Layer 5 of a small transformer language model trained on English Wikipedia (10 layers, counted from 0, width 96).
A neuron's activation on a vector x is GELU(weights . x + bias), where the dot is the dot product.

Input weights of the MLP neurons that the questions are about. A number n stands for n times 0.0047.
n7 (bias -0.027): -3 -25 38 -68 28 -22 11 1 24 -3 -31 0 49 -1 -6 -9 16 6 11 49 -5 -6 11 -5 -38 -22 -8 -24 17 31 -32 2 31 -7 -6 -34 -20 22 -20 18 32 38 -6 21 2 -34 -18 19 -28 -1 11 3 14 28 -23 42 -7 11 11 -17 40 37 -14 19 -6 -19 -31 -18 -14 -32 -7 -21 -25 -29 1 41 -25 -6 -6 -13 -6 -12 31 33 18 -2 23 17 46 -15 -59 35 -20 -4 -26 3
n22 (bias -0.027): -29 -32 20 13 41 -11 -7 18 -8 9 -34 8 14 39 5 -23 -50 18 -17 14 -9 -1 0 -24 -6 -36 25 -9 43 12 -31 8 28 -21 14 -36 2 1 -29 -13 21 16 29 -8 -5 -11 35 -36 11 35 -55 33 -5 -58 9 32 33 6 20 -9 -9 -6 1 -4 -19 17 -14 -5 47 9 7 6 -23 7 -8 -17 -17 1 19 -20 -10 17 -45 18 -7 27 21 -28 -21 -16 51 -23 -34 -5 35 -8
n42 (bias 0.005): -9 -5 27 25 22 -36 -14 13 8 9 2 -89 18 14 -4 -25 7 2 -44 4 13 -1 9 -2 -9 21 17 -38 11 -1 -35 25 31 -45 -45 -15 -42 -1 -27 27 30 9 25 9 -5 7 -31 -7 18 37 -29 -15 -16 8 18 25 11 -18 -12 -7 16 25 25 59 -7 -11 -11 -50 19 -16 -11 -13 3 27 4 -15 31 -4 -5 -54 -32 12 -27 -14 -5 21 -54 31 -12 17 24 -14 12 -3 -5 33
n86 (bias -0.039): -16 -50 -17 -11 6 20 24 -7 -20 -20 7 -11 13 -17 7 -5 -19 8 -63 5 1 10 23 30 -26 24 32 40 -8 -11 7 17 24 26 30 -38 17 -15 -16 23 -16 4 3 3 18 -37 13 -13 23 35 -35 28 -34 -27 -33 26 4 14 -1 -10 -45 -4 37 -22 -5 4 14 12 22 -23 -41 -7 4 -9 9 -35 33 10 18 19 2 -5 1 -20 -34 -28 -7 19 -17 -35 1 -39 19 55 -9 -1
n90 (bias -0.015): 9 -4 19 -40 10 -49 32 12 -23 1 -33 -25 13 -31 36 -4 -12 -20 11 10 -14 -2 0 48 6 -33 -1 6 -10 -16 -17 3 13 -30 -3 18 15 19 15 50 -3 20 7 -40 -2 -4 -22 -37 -19 14 1 -10 -3 19 -6 -15 46 7 8 -16 15 -7 -33 3 11 -7 -1 27 12 -14 -18 44 35 9 0 48 11 13 -9 29 -32 -14 21 8 5 -24 -18 11 5 4 -29 -25 -11 5 -15 5
n94 (bias -0.079): -7 12 20 -8 36 8 33 12 -79 -20 17 -38 13 16 -11 -32 -84 -6 2 21 17 -16 22 -9 -22 -2 24 -26 8 -7 -2 -19 36 3 32 -13 41 39 -47 15 2 58 23 2 5 20 -12 11 40 10 10 -3 -28 -25 22 12 46 7 -2 -9 -9 -36 -5 18 52 -5 10 -52 -8 -40 24 -15 -4 5 -52 12 37 16 11 -4 8 12 25 -17 -18 -38 1 34 -6 -6 -23 -43 -4 39 6 28
n127 (bias -0.039): 3 -8 53 10 22 -13 55 2 -35 9 14 -40 39 -10 -4 -13 -27 -6 -45 -14 46 -35 -12 -10 -13 -14 -30 34 11 15 -51 -24 9 18 18 -5 6 28 -3 18 -25 15 40 -45 -41 -7 1 3 -5 -19 -44 27 51 35 -29 -20 3 -17 54 -24 37 -18 -46 44 -20 -18 1 -38 11 -14 7 36 -53 44 -3 5 10 48 9 6 -2 11 25 -16 -37 1 -32 -9 22 -15 32 5 6 20 -22 5
n141 (bias -0.067): 37 22 15 -5 -35 -74 62 22 -30 -41 -10 9 19 9 26 14 8 5 46 5 -10 -13 1 0 -28 -3 33 15 -8 -18 24 -40 -25 -9 35 -3 -40 8 10 0 5 42 12 -40 44 35 -12 -30 -23 31 -14 -2 -25 -46 -29 13 5 19 34 -28 25 23 -14 13 -26 -1 5 -16 16 -38 22 12 -30 -4 -10 5 -12 48 11 -41 -28 -7 31 -8 -7 14 31 7 18 -2 -26 14 7 7 -33 -40
n172 (bias -0.030): -13 16 19 -30 -15 -1 25 42 40 -66 -5 -3 13 10 41 -49 -38 -22 -2 10 1 31 4 6 5 6 -13 -31 -4 35 17 -17 8 -11 4 5 2 -20 4 1 7 41 -2 -3 48 -29 -25 -12 -6 21 -40 33 20 -33 43 -22 -10 27 13 6 33 23 -11 -5 11 9 -13 -1 14 -1 -4 1 -20 -12 -37 6 16 -6 10 -2 4 -16 6 24 -2 -7 -1 28 17 -36 51 -42 -11 1 19 16
n176 (bias -0.049): 1 -1 -12 -2 18 7 -18 11 8 36 -25 -19 -10 14 -3 3 -44 -36 -13 14 -1 34 -41 23 -29 -5 29 22 4 1 -32 -33 30 -42 17 22 18 -9 -1 16 -20 22 57 -1 9 -26 -13 -19 9 21 12 19 -4 -30 -1 17 53 -31 24 27 5 -25 -28 -8 22 4 -24 -10 -1 19 18 54 -31 -6 8 15 -11 3 28 31 -19 -17 -26 -1 12 23 -4 -14 -16 -33 -3 -14 -21 24 -39 31
n177 (bias -0.042): -37 6 -21 7 12 -29 -12 -16 1 32 -34 -2 25 48 17 -6 3 -3 -13 -13 18 4 -3 36 18 30 -25 36 11 15 54 17 -27 -11 12 15 -33 -13 1 10 -26 16 -1 -33 -10 20 -6 -1 7 31 8 -12 -46 -27 4 11 20 -27 54 9 -13 37 -17 35 -30 21 -43 -5 3 -37 17 -4 -25 -32 -39 -7 29 -10 40 -36 18 -4 -5 -30 37 -31 -1 37 1 -27 19 -29 12 33 -1 -2
n231 (bias -0.053): -14 -12 -18 -33 -22 -10 -9 -3 -15 -30 -23 -21 36 -44 55 41 2 -28 -16 33 -6 -10 -26 38 13 8 34 -31 -36 -10 10 -6 3 5 0 -2 -41 32 7 19 -3 -4 -29 1 35 -27 5 -32 4 -7 13 -3 43 -5 -44 34 75 -12 9 18 52 25 17 7 -47 -19 -6 14 -3 -16 -9 -42 10 -31 7 -18 19 6 -10 -49 8 -29 69 9 29 26 -28 26 1 6 10 14 -28 35 -32 -29
n241 (bias -0.051): -13 2 -7 -82 3 -7 -16 28 -29 -36 -26 -41 -33 8 -51 -6 10 8 11 22 7 -58 24 32 26 49 12 14 17 40 -35 0 4 -7 15 -16 0 25 -19 10 12 4 2 -8 37 -24 2 -21 10 28 -28 27 4 -2 -24 16 25 -24 -10 23 -10 -8 -47 6 -22 28 -15 -15 44 19 -32 10 50 31 -52 0 -3 -4 50 20 -23 -23 40 -16 -24 -38 -14 -27 25 -9 5 -24 16 42 -67 50
n249 (bias -0.047): 21 -16 20 3 16 -24 7 -12 -2 -17 -24 7 9 27 31 10 1 10 -44 30 37 46 -13 -28 -29 26 48 -5 49 21 18 22 -6 -7 4 -8 35 28 -18 30 43 15 -7 5 51 5 -18 1 -10 -20 -16 -14 -47 -33 -15 3 -4 -4 -15 1 6 48 16 19 -54 37 30 -45 26 -9 -21 -26 19 8 -19 27 -4 30 -1 -10 -25 17 14 -17 -37 0 6 -21 20 -1 -18 -28 -39 -26 -29 11
n285 (bias -0.029): 16 -27 32 13 42 -44 45 39 -15 -4 -8 22 9 -3 -6 -9 -31 8 -2 -38 28 -43 -2 6 -75 -13 37 -21 -26 -40 -46 -5 38 -4 -12 -33 -15 5 -8 24 19 36 11 -12 11 7 18 -21 25 -8 -74 21 33 -8 20 30 -5 -11 -27 18 2 -37 -4 33 21 13 -6 -1 10 24 -31 46 -2 -5 4 -8 -23 -9 49 -6 -27 12 -4 5 6 -10 53 32 -37 25 9 -15 -33 -48 -19 -4
n296 (bias -0.048): -17 -16 -13 1 12 10 -7 20 -19 -12 -43 -35 16 -6 62 6 -8 2 -3 21 1 36 -24 23 -29 -2 -10 -2 -13 -9 12 10 25 -34 -23 26 -17 18 -1 14 34 -3 -17 -4 -13 -15 -25 -43 5 15 -55 51 -47 -23 -14 14 23 -26 -25 10 50 10 15 36 -25 -5 -10 -13 2 -38 20 23 18 21 -36 -14 29 21 27 14 -5 -65 69 39 13 -6 5 -6 -57 15 19 11 -11 44 -37 -24
n302 (bias -0.079): -19 -14 -24 -45 -40 7 2 -5 -53 -21 44 39 -19 -14 30 -34 -37 -21 -18 7 -8 -30 -3 17 -18 12 37 0 7 -57 -9 -27 3 12 31 -23 43 16 -7 4 -29 29 -5 -44 52 -47 -21 10 15 19 4 18 -20 10 -19 37 18 -48 28 -95 -22 24 2 9 42 -12 5 -9 26 27 -50 46 -30 36 -26 36 0 9 16 -25 4 -29 -21 37 -51 37 10 10 25 1 7 27 0 -2 -19 35
n324 (bias -0.049): 3 18 56 -40 31 -30 40 0 0 3 -23 9 1 -12 -7 2 -27 -8 43 11 -13 40 -53 -37 15 2 27 -39 1 2 19 -3 26 -17 -18 -10 -37 24 7 35 15 -2 -29 -28 21 -54 7 19 16 -8 17 2 6 -25 29 -20 -26 -6 18 27 15 20 8 7 -39 5 35 -65 7 -16 -12 43 4 0 7 5 -4 37 29 -42 -14 -12 8 3 -5 -45 39 -28 -23 39 -30 -8 -61 35 5 -3
n326 (bias -0.048): -21 -29 -3 -19 35 18 -3 44 -17 13 -42 -14 -35 -9 39 -4 28 -33 -44 15 52 -17 -5 21 -26 -15 -18 -10 -8 5 17 13 44 -10 -16 12 -39 7 -1 33 2 -8 -2 1 -30 -10 28 2 -20 26 -1 3 10 -13 -29 22 44 -17 21 -4 -9 -11 8 39 -23 8 -45 -16 13 18 -19 28 -40 33 0 79 3 10 21 8 -54 26 -3 -15 24 13 -25 16 -3 -25 1 7 -35 38 -30 -19
n343 (bias -0.017): -39 -10 38 -22 16 -31 22 0 2 -21 -21 -35 44 29 1 40 -30 -45 18 13 14 35 -26 36 -7 -9 27 14 22 -30 -4 23 15 7 -3 -21 9 2 -15 11 9 -4 8 10 -34 11 -2 -5 -36 -11 3 17 -37 -31 -13 11 -8 -17 -15 17 18 -7 23 -14 -14 -10 43 -55 10 4 -24 1 -33 66 -17 29 11 14 6 16 -30 29 38 -2 15 -36 -63 0 28 34 1 17 -35 -1 -13 -20
n348 (bias -0.053): -6 -45 1 -3 -2 13 17 4 -22 -10 16 -36 9 41 14 -2 25 -1 -27 -4 14 -26 -47 31 7 34 22 -26 -8 -25 -10 4 -17 33 26 -22 -25 -20 -32 -2 25 23 22 17 -14 -8 -22 -34 28 3 -25 47 -6 -36 22 21 20 1 40 -30 4 -7 3 -30 25 19 -26 -1 18 45 20 -17 -19 -27 -4 -39 40 18 0 -18 -15 -62 30 4 9 -4 -8 24 13 48 10 25 -25 -60 -17 32
n381 (bias -0.033): -14 -22 5 -9 24 -7 20 9 -33 24 41 -8 -11 -32 7 13 -12 7 15 49 11 14 -4 35 -66 -7 -4 -4 3 -1 -18 19 27 -30 12 -58 7 58 -3 12 -34 7 1 6 6 -41 -7 -15 22 -5 -25 50 -4 -69 4 52 8 -26 12 -5 19 19 18 -5 15 6 24 -10 20 -48 17 -12 4 1 -17 -14 22 -5 -1 -37 -3 -71 9 1 9 18 41 1 6 13 -7 9 -23 12 -26 -35

Each question shows a token from some text and the vector x that enters the MLP there. A number n stands for n times 0.077.

"ent": -13 -3 23 21 -1 6 -7 -18 5 22 -10 0 -21 3 14 3 -3 -17 -2 -2 -2 18 -11 -13 -15 -19 -12 7 -11 4 -7 14 2 -14 -12 37 29 13 5 -30 -20 34 8 5 -1 13 20 2 -17 7 17 -18 19 5 -6 8 23 11 -19 -7 9 -38 25 12 27 1 0 10 -13 14 -21 8 7 0 27 -37 -20 -30 -31 16 6 6 5 4 9 4 -9 7 -17 19 -20 -34 6 3 -20 10
Which neuron fires most, and how strongly? n176, at about 2

"c": -8 5 8 25 -2 -12 10 -3 -3 -18 23 -4 13 -6 12 -19 5 -28 -7 -5 -19 22 -15 -6 6 -2 11 0 -7 32 23 5 6 -20 2 24 -32 -1 40 -4 16 -7 -16 23 5 -8 4 5 -14 5 10 -4 -6 12 -13 -31 7 47 -25 14 -4 3 20 -5 -6 -33 -8 -7 -2 26 -5 -12 -5 5 23 -40 10 -13 -4 -5 8 40 -15 0 -2 -26 -8 -12 -14 1 -3 -22 9 22 4 4
Which of these neurons fires most? n324

"or": -5 -6 -5 25 -10 0 -15 -31 -8 23 15 -3 -34 7 -4 3 -9 19 31 22 -6 0 -9 19 10 8 1 32 2 -9 -3 -9 -12 24 3 13 11 12 10 -23 -2 9 -14 28 -10 35 6 12 7 -21 34 9 -5 -8 17 14 -25 22 -2 5 -24 -27 -25 -26 -1 -3 7 24 -12 1 22 5 25 -23 -36 -14 2 -23 -33 26 2 -3 2 -14 11 -12 -9 -4 -8 -23 2 8 -13 11 -1 -6
Which neuron fires most, and how strongly? n94, at about 0.1

",": 7 -5 -13 11 7 10 -10 -2 -1 -13 2 5 -7 0 -3 -11 18 8 -7 -9 -18 -10 5 -11 32 -77 -9 21 15 10 -14 -1 -1 24 -2 0 -5 4 12 -43 -19 -23 -3 -7 -16 30 19 1 -14 6 0 8 1 4 7 3 9 -10 2 0 -4 4 -5 7 9 0 24 14 -15 12 3 7 15 -21 18 11 39 -14 -16 6 -6 -15 6 3 6 6 7 8 15 -2 -22 6 4 -11 0 8
Which of these neurons fires most? n90

"da": 25 -30 17 2 -19 -5 -16 -2 1 -12 7 -26 -14 -5 -5 26 4 11 19 7 -15 16 -7 -14 20 -9 16 -6 10 21 19 17 -15 1 -1 7 -21 -16 40 -24 15 -7 -14 10 20 -1 -13 6 6 -21 6 -16 -9 14 28 -47 -3 39 6 27 -6 -10 -9 -31 -19 -2 30 -28 1 0 -15 5 -5 19 -13 -4 2 24 -22 7 14 -2 -8 10 0 -1 -16 -2 6 18 -27 -16 12 0 4 14
Which of these neurons fires most? n324

" not": -4 -10 27 -12 -28 -15 -3 11 0 -6 -1 53 -26 13 -21 -28 5 -7 14 9 -23 -24 4 18 2 -19 -17 6 0 -11 2 -2 -14 2 6 8 -16 -14 24 -30 -29 -12 -7 0 8 4 11 15 -7 -23 3 -9 11 -24 1 21 -9 20 -12 -9 11 6 3 11 32 4 9 6 15 39 1 10 42 -2 28 4 2 -25 -21 10 -7 -6 -26 10 10 -2 29 -13 -2 12 -3 -8 21 -4 -11 1
The two highest activations, in order: n302, n285

" their": -2 -21 -9 3 -1 -12 0 10 -8 41 1 -3 -32 21 5 -25 2 -4 9 11 -4 0 26 13 2 -56 -9 2 -12 11 -18 8 0 15 8 8 13 17 23 -41 -10 -4 0 -1 5 13 -4 17 -9 4 -15 -14 3 16 -12 -7 -3 7 -16 -10 6 6 9 3 1 4 -7 13 1 29 -23 6 4 19 24 -12 -9 -16 -33 14 -3 -3 7 -8 32 20 -1 -11 -15 10 22 -19 11 -18 12 -10
Which of these neurons fires most? n22

" A": 25 8 11 17 9 6 -25 -2 -3 -1 37 -35 -20 0 -19 0 24 7 -6 -21 -6 -13 16 -18 15 -8 -9 3 -12 20 7 -4 28 -1 -14 -8 15 -3 -6 -44 -5 -28 7 19 -19 39 -16 13 -12 -12 -5 7 -1 49 8 -13 -29 2 -8 -6 -10 2 -18 -6 -7 -20 19 8 -12 10 24 -8 -1 10 -4 -17 -9 -31 -12 19 11 6 20 24 -3 23 9 -10 4 -3 9 -6 -1 14 13 -10
Which of these neurons fires most? n127

"S": -38 -10 9 6 -14 5 -32 -14 12 -3 -14 20 -14 -4 -28 8 31 -4 -16 -13 2 19 16 6 16 22 -25 6 0 43 9 -12 3 17 -4 -7 -2 -4 15 -60 -15 -25 -17 -1 -14 -2 21 22 -10 -3 -13 4 3 15 0 -12 1 -16 16 13 -2 -6 0 -9 -12 4 20 28 2 -18 14 -16 8 12 6 7 10 -27 9 -7 22 6 12 -6 4 5 -12 -6 3 8 8 0 27 7 -7 -10
Which of these neurons fires most? n177

"ton": 14 -3 -13 13 -31 16 -16 -19 9 -13 5 12 -34 -1 -18 2 4 31 -1 -19 -16 -4 -16 -10 14 -3 0 23 -10 7 -2 13 -23 -3 -2 2 -23 -6 27 -38 22 -17 19 1 0 -1 12 -2 42 2 8 -9 -2 -1 14 -14 -11 16 16 10 -6 9 7 -41 -12 21 20 2 5 7 -16 -13 7 8 -22 -6 -5 11 -33 27 16 -13 13 -12 4 -7 -21 -8 -6 25 -5 -2 25 21 7 37
Which of these neurons fires most? n241

" who": 40 5 -5 4 -7 -8 -6 16 -8 -4 -32 27 -13 21 16 6 16 -15 27 -32 3 -29 12 -34 16 -26 11 -10 11 -2 14 4 -36 14 5 22 10 0 11 -25 -22 -9 -4 -20 15 52 0 27 -10 4 4 -10 -13 -16 0 -20 1 9 13 -1 1 0 4 -37 -26 8 -11 -8 -10 -7 0 -8 27 -5 21 2 -4 -12 -28 11 15 7 -8 7 -3 24 -13 4 8 -1 -3 0 0 2 17 14
Which neuron fires most, and how strongly? n141, at about 2

" year": -16 -13 -15 -4 -19 0 8 10 32 -7 8 23 -5 -8 -4 11 11 -3 24 -17 -7 -22 0 -7 -1 -41 19 18 -2 2 12 -7 -12 -1 10 29 9 23 48 -30 10 -16 -12 -13 13 30 10 17 -17 -4 -6 -11 -12 -15 21 -16 -20 28 8 -3 -13 -26 1 -6 13 -29 8 -21 -28 -9 -14 -4 6 4 3 19 13 -8 -14 18 14 -7 0 12 -9 -27 22 12 -12 28 5 -7 0 21 2 8
The two highest activations, in order: n141, n324

"ch": -1 9 8 12 6 -18 -5 4 36 -12 -36 26 -32 6 -7 -4 5 9 -15 -13 36 18 -13 1 10 -7 -12 -7 31 18 -34 18 -1 -7 11 15 -6 -9 26 -34 12 -37 1 6 -25 5 13 -23 7 -9 17 -23 14 -6 -1 -12 -15 13 -13 23 -8 -7 18 -7 -14 -8 17 10 -13 3 20 -9 6 7 24 7 -2 -13 -12 17 -2 26 10 -16 3 -16 -32 -7 14 -1 13 13 -26 3 -6 16
Which three neurons fire most, strongest first? n343, n326, n249

"er": -2 8 -16 -12 -23 -22 -19 11 -8 -17 6 7 -50 2 -4 14 2 -23 2 -3 25 17 2 19 15 2 7 -14 -7 -9 -1 13 -6 -6 -3 28 19 12 13 -41 19 0 3 -5 -6 10 24 2 2 8 10 6 9 -12 1 25 7 6 -24 17 1 -22 -13 7 1 -9 -5 21 -22 17 -14 19 25 -8 34 15 -20 -5 -19 16 8 15 18 24 -8 3 -17 -38 -11 -15 -30 -19 6 16 6 6
Which neuron fires most, and how strongly? n241, at about 1.6

" by": -15 -3 -6 14 -19 22 4 -10 -24 17 -21 -17 -16 -6 -3 -10 47 8 -13 -3 0 5 30 15 3 -45 -6 -11 17 -17 18 -5 -11 28 9 18 -4 -3 28 -36 24 -25 4 -15 -17 -9 16 14 -6 -1 15 7 -8 -8 12 20 -1 -12 -17 11 -8 -13 1 -11 3 4 -21 19 -7 14 -14 10 4 0 21 -4 21 -24 -26 10 -14 -4 -8 19 6 5 -7 -18 7 9 0 30 -11 0 12 7
Which neuron fires most, and how strongly? n326, at about 1.3

" than": 33 -2 19 -5 3 -17 1 8 32 -1 -13 22 -20 1 -18 -3 15 -8 -13 31 -13 15 20 1 -13 -55 -13 -11 -4 -2 4 -6 -8 34 10 17 3 -6 19 -24 8 -10 -19 -13 -11 4 21 20 -20 5 21 -5 -13 -6 3 -12 -3 -24 -20 15 4 -4 -10 -8 7 -4 13 -22 -11 5 -21 -1 29 -4 19 14 -6 -1 11 29 4 1 -26 21 -10 16 10 0 7 21 0 -16 -13 5 -23 17
Which of these neurons fires most? n324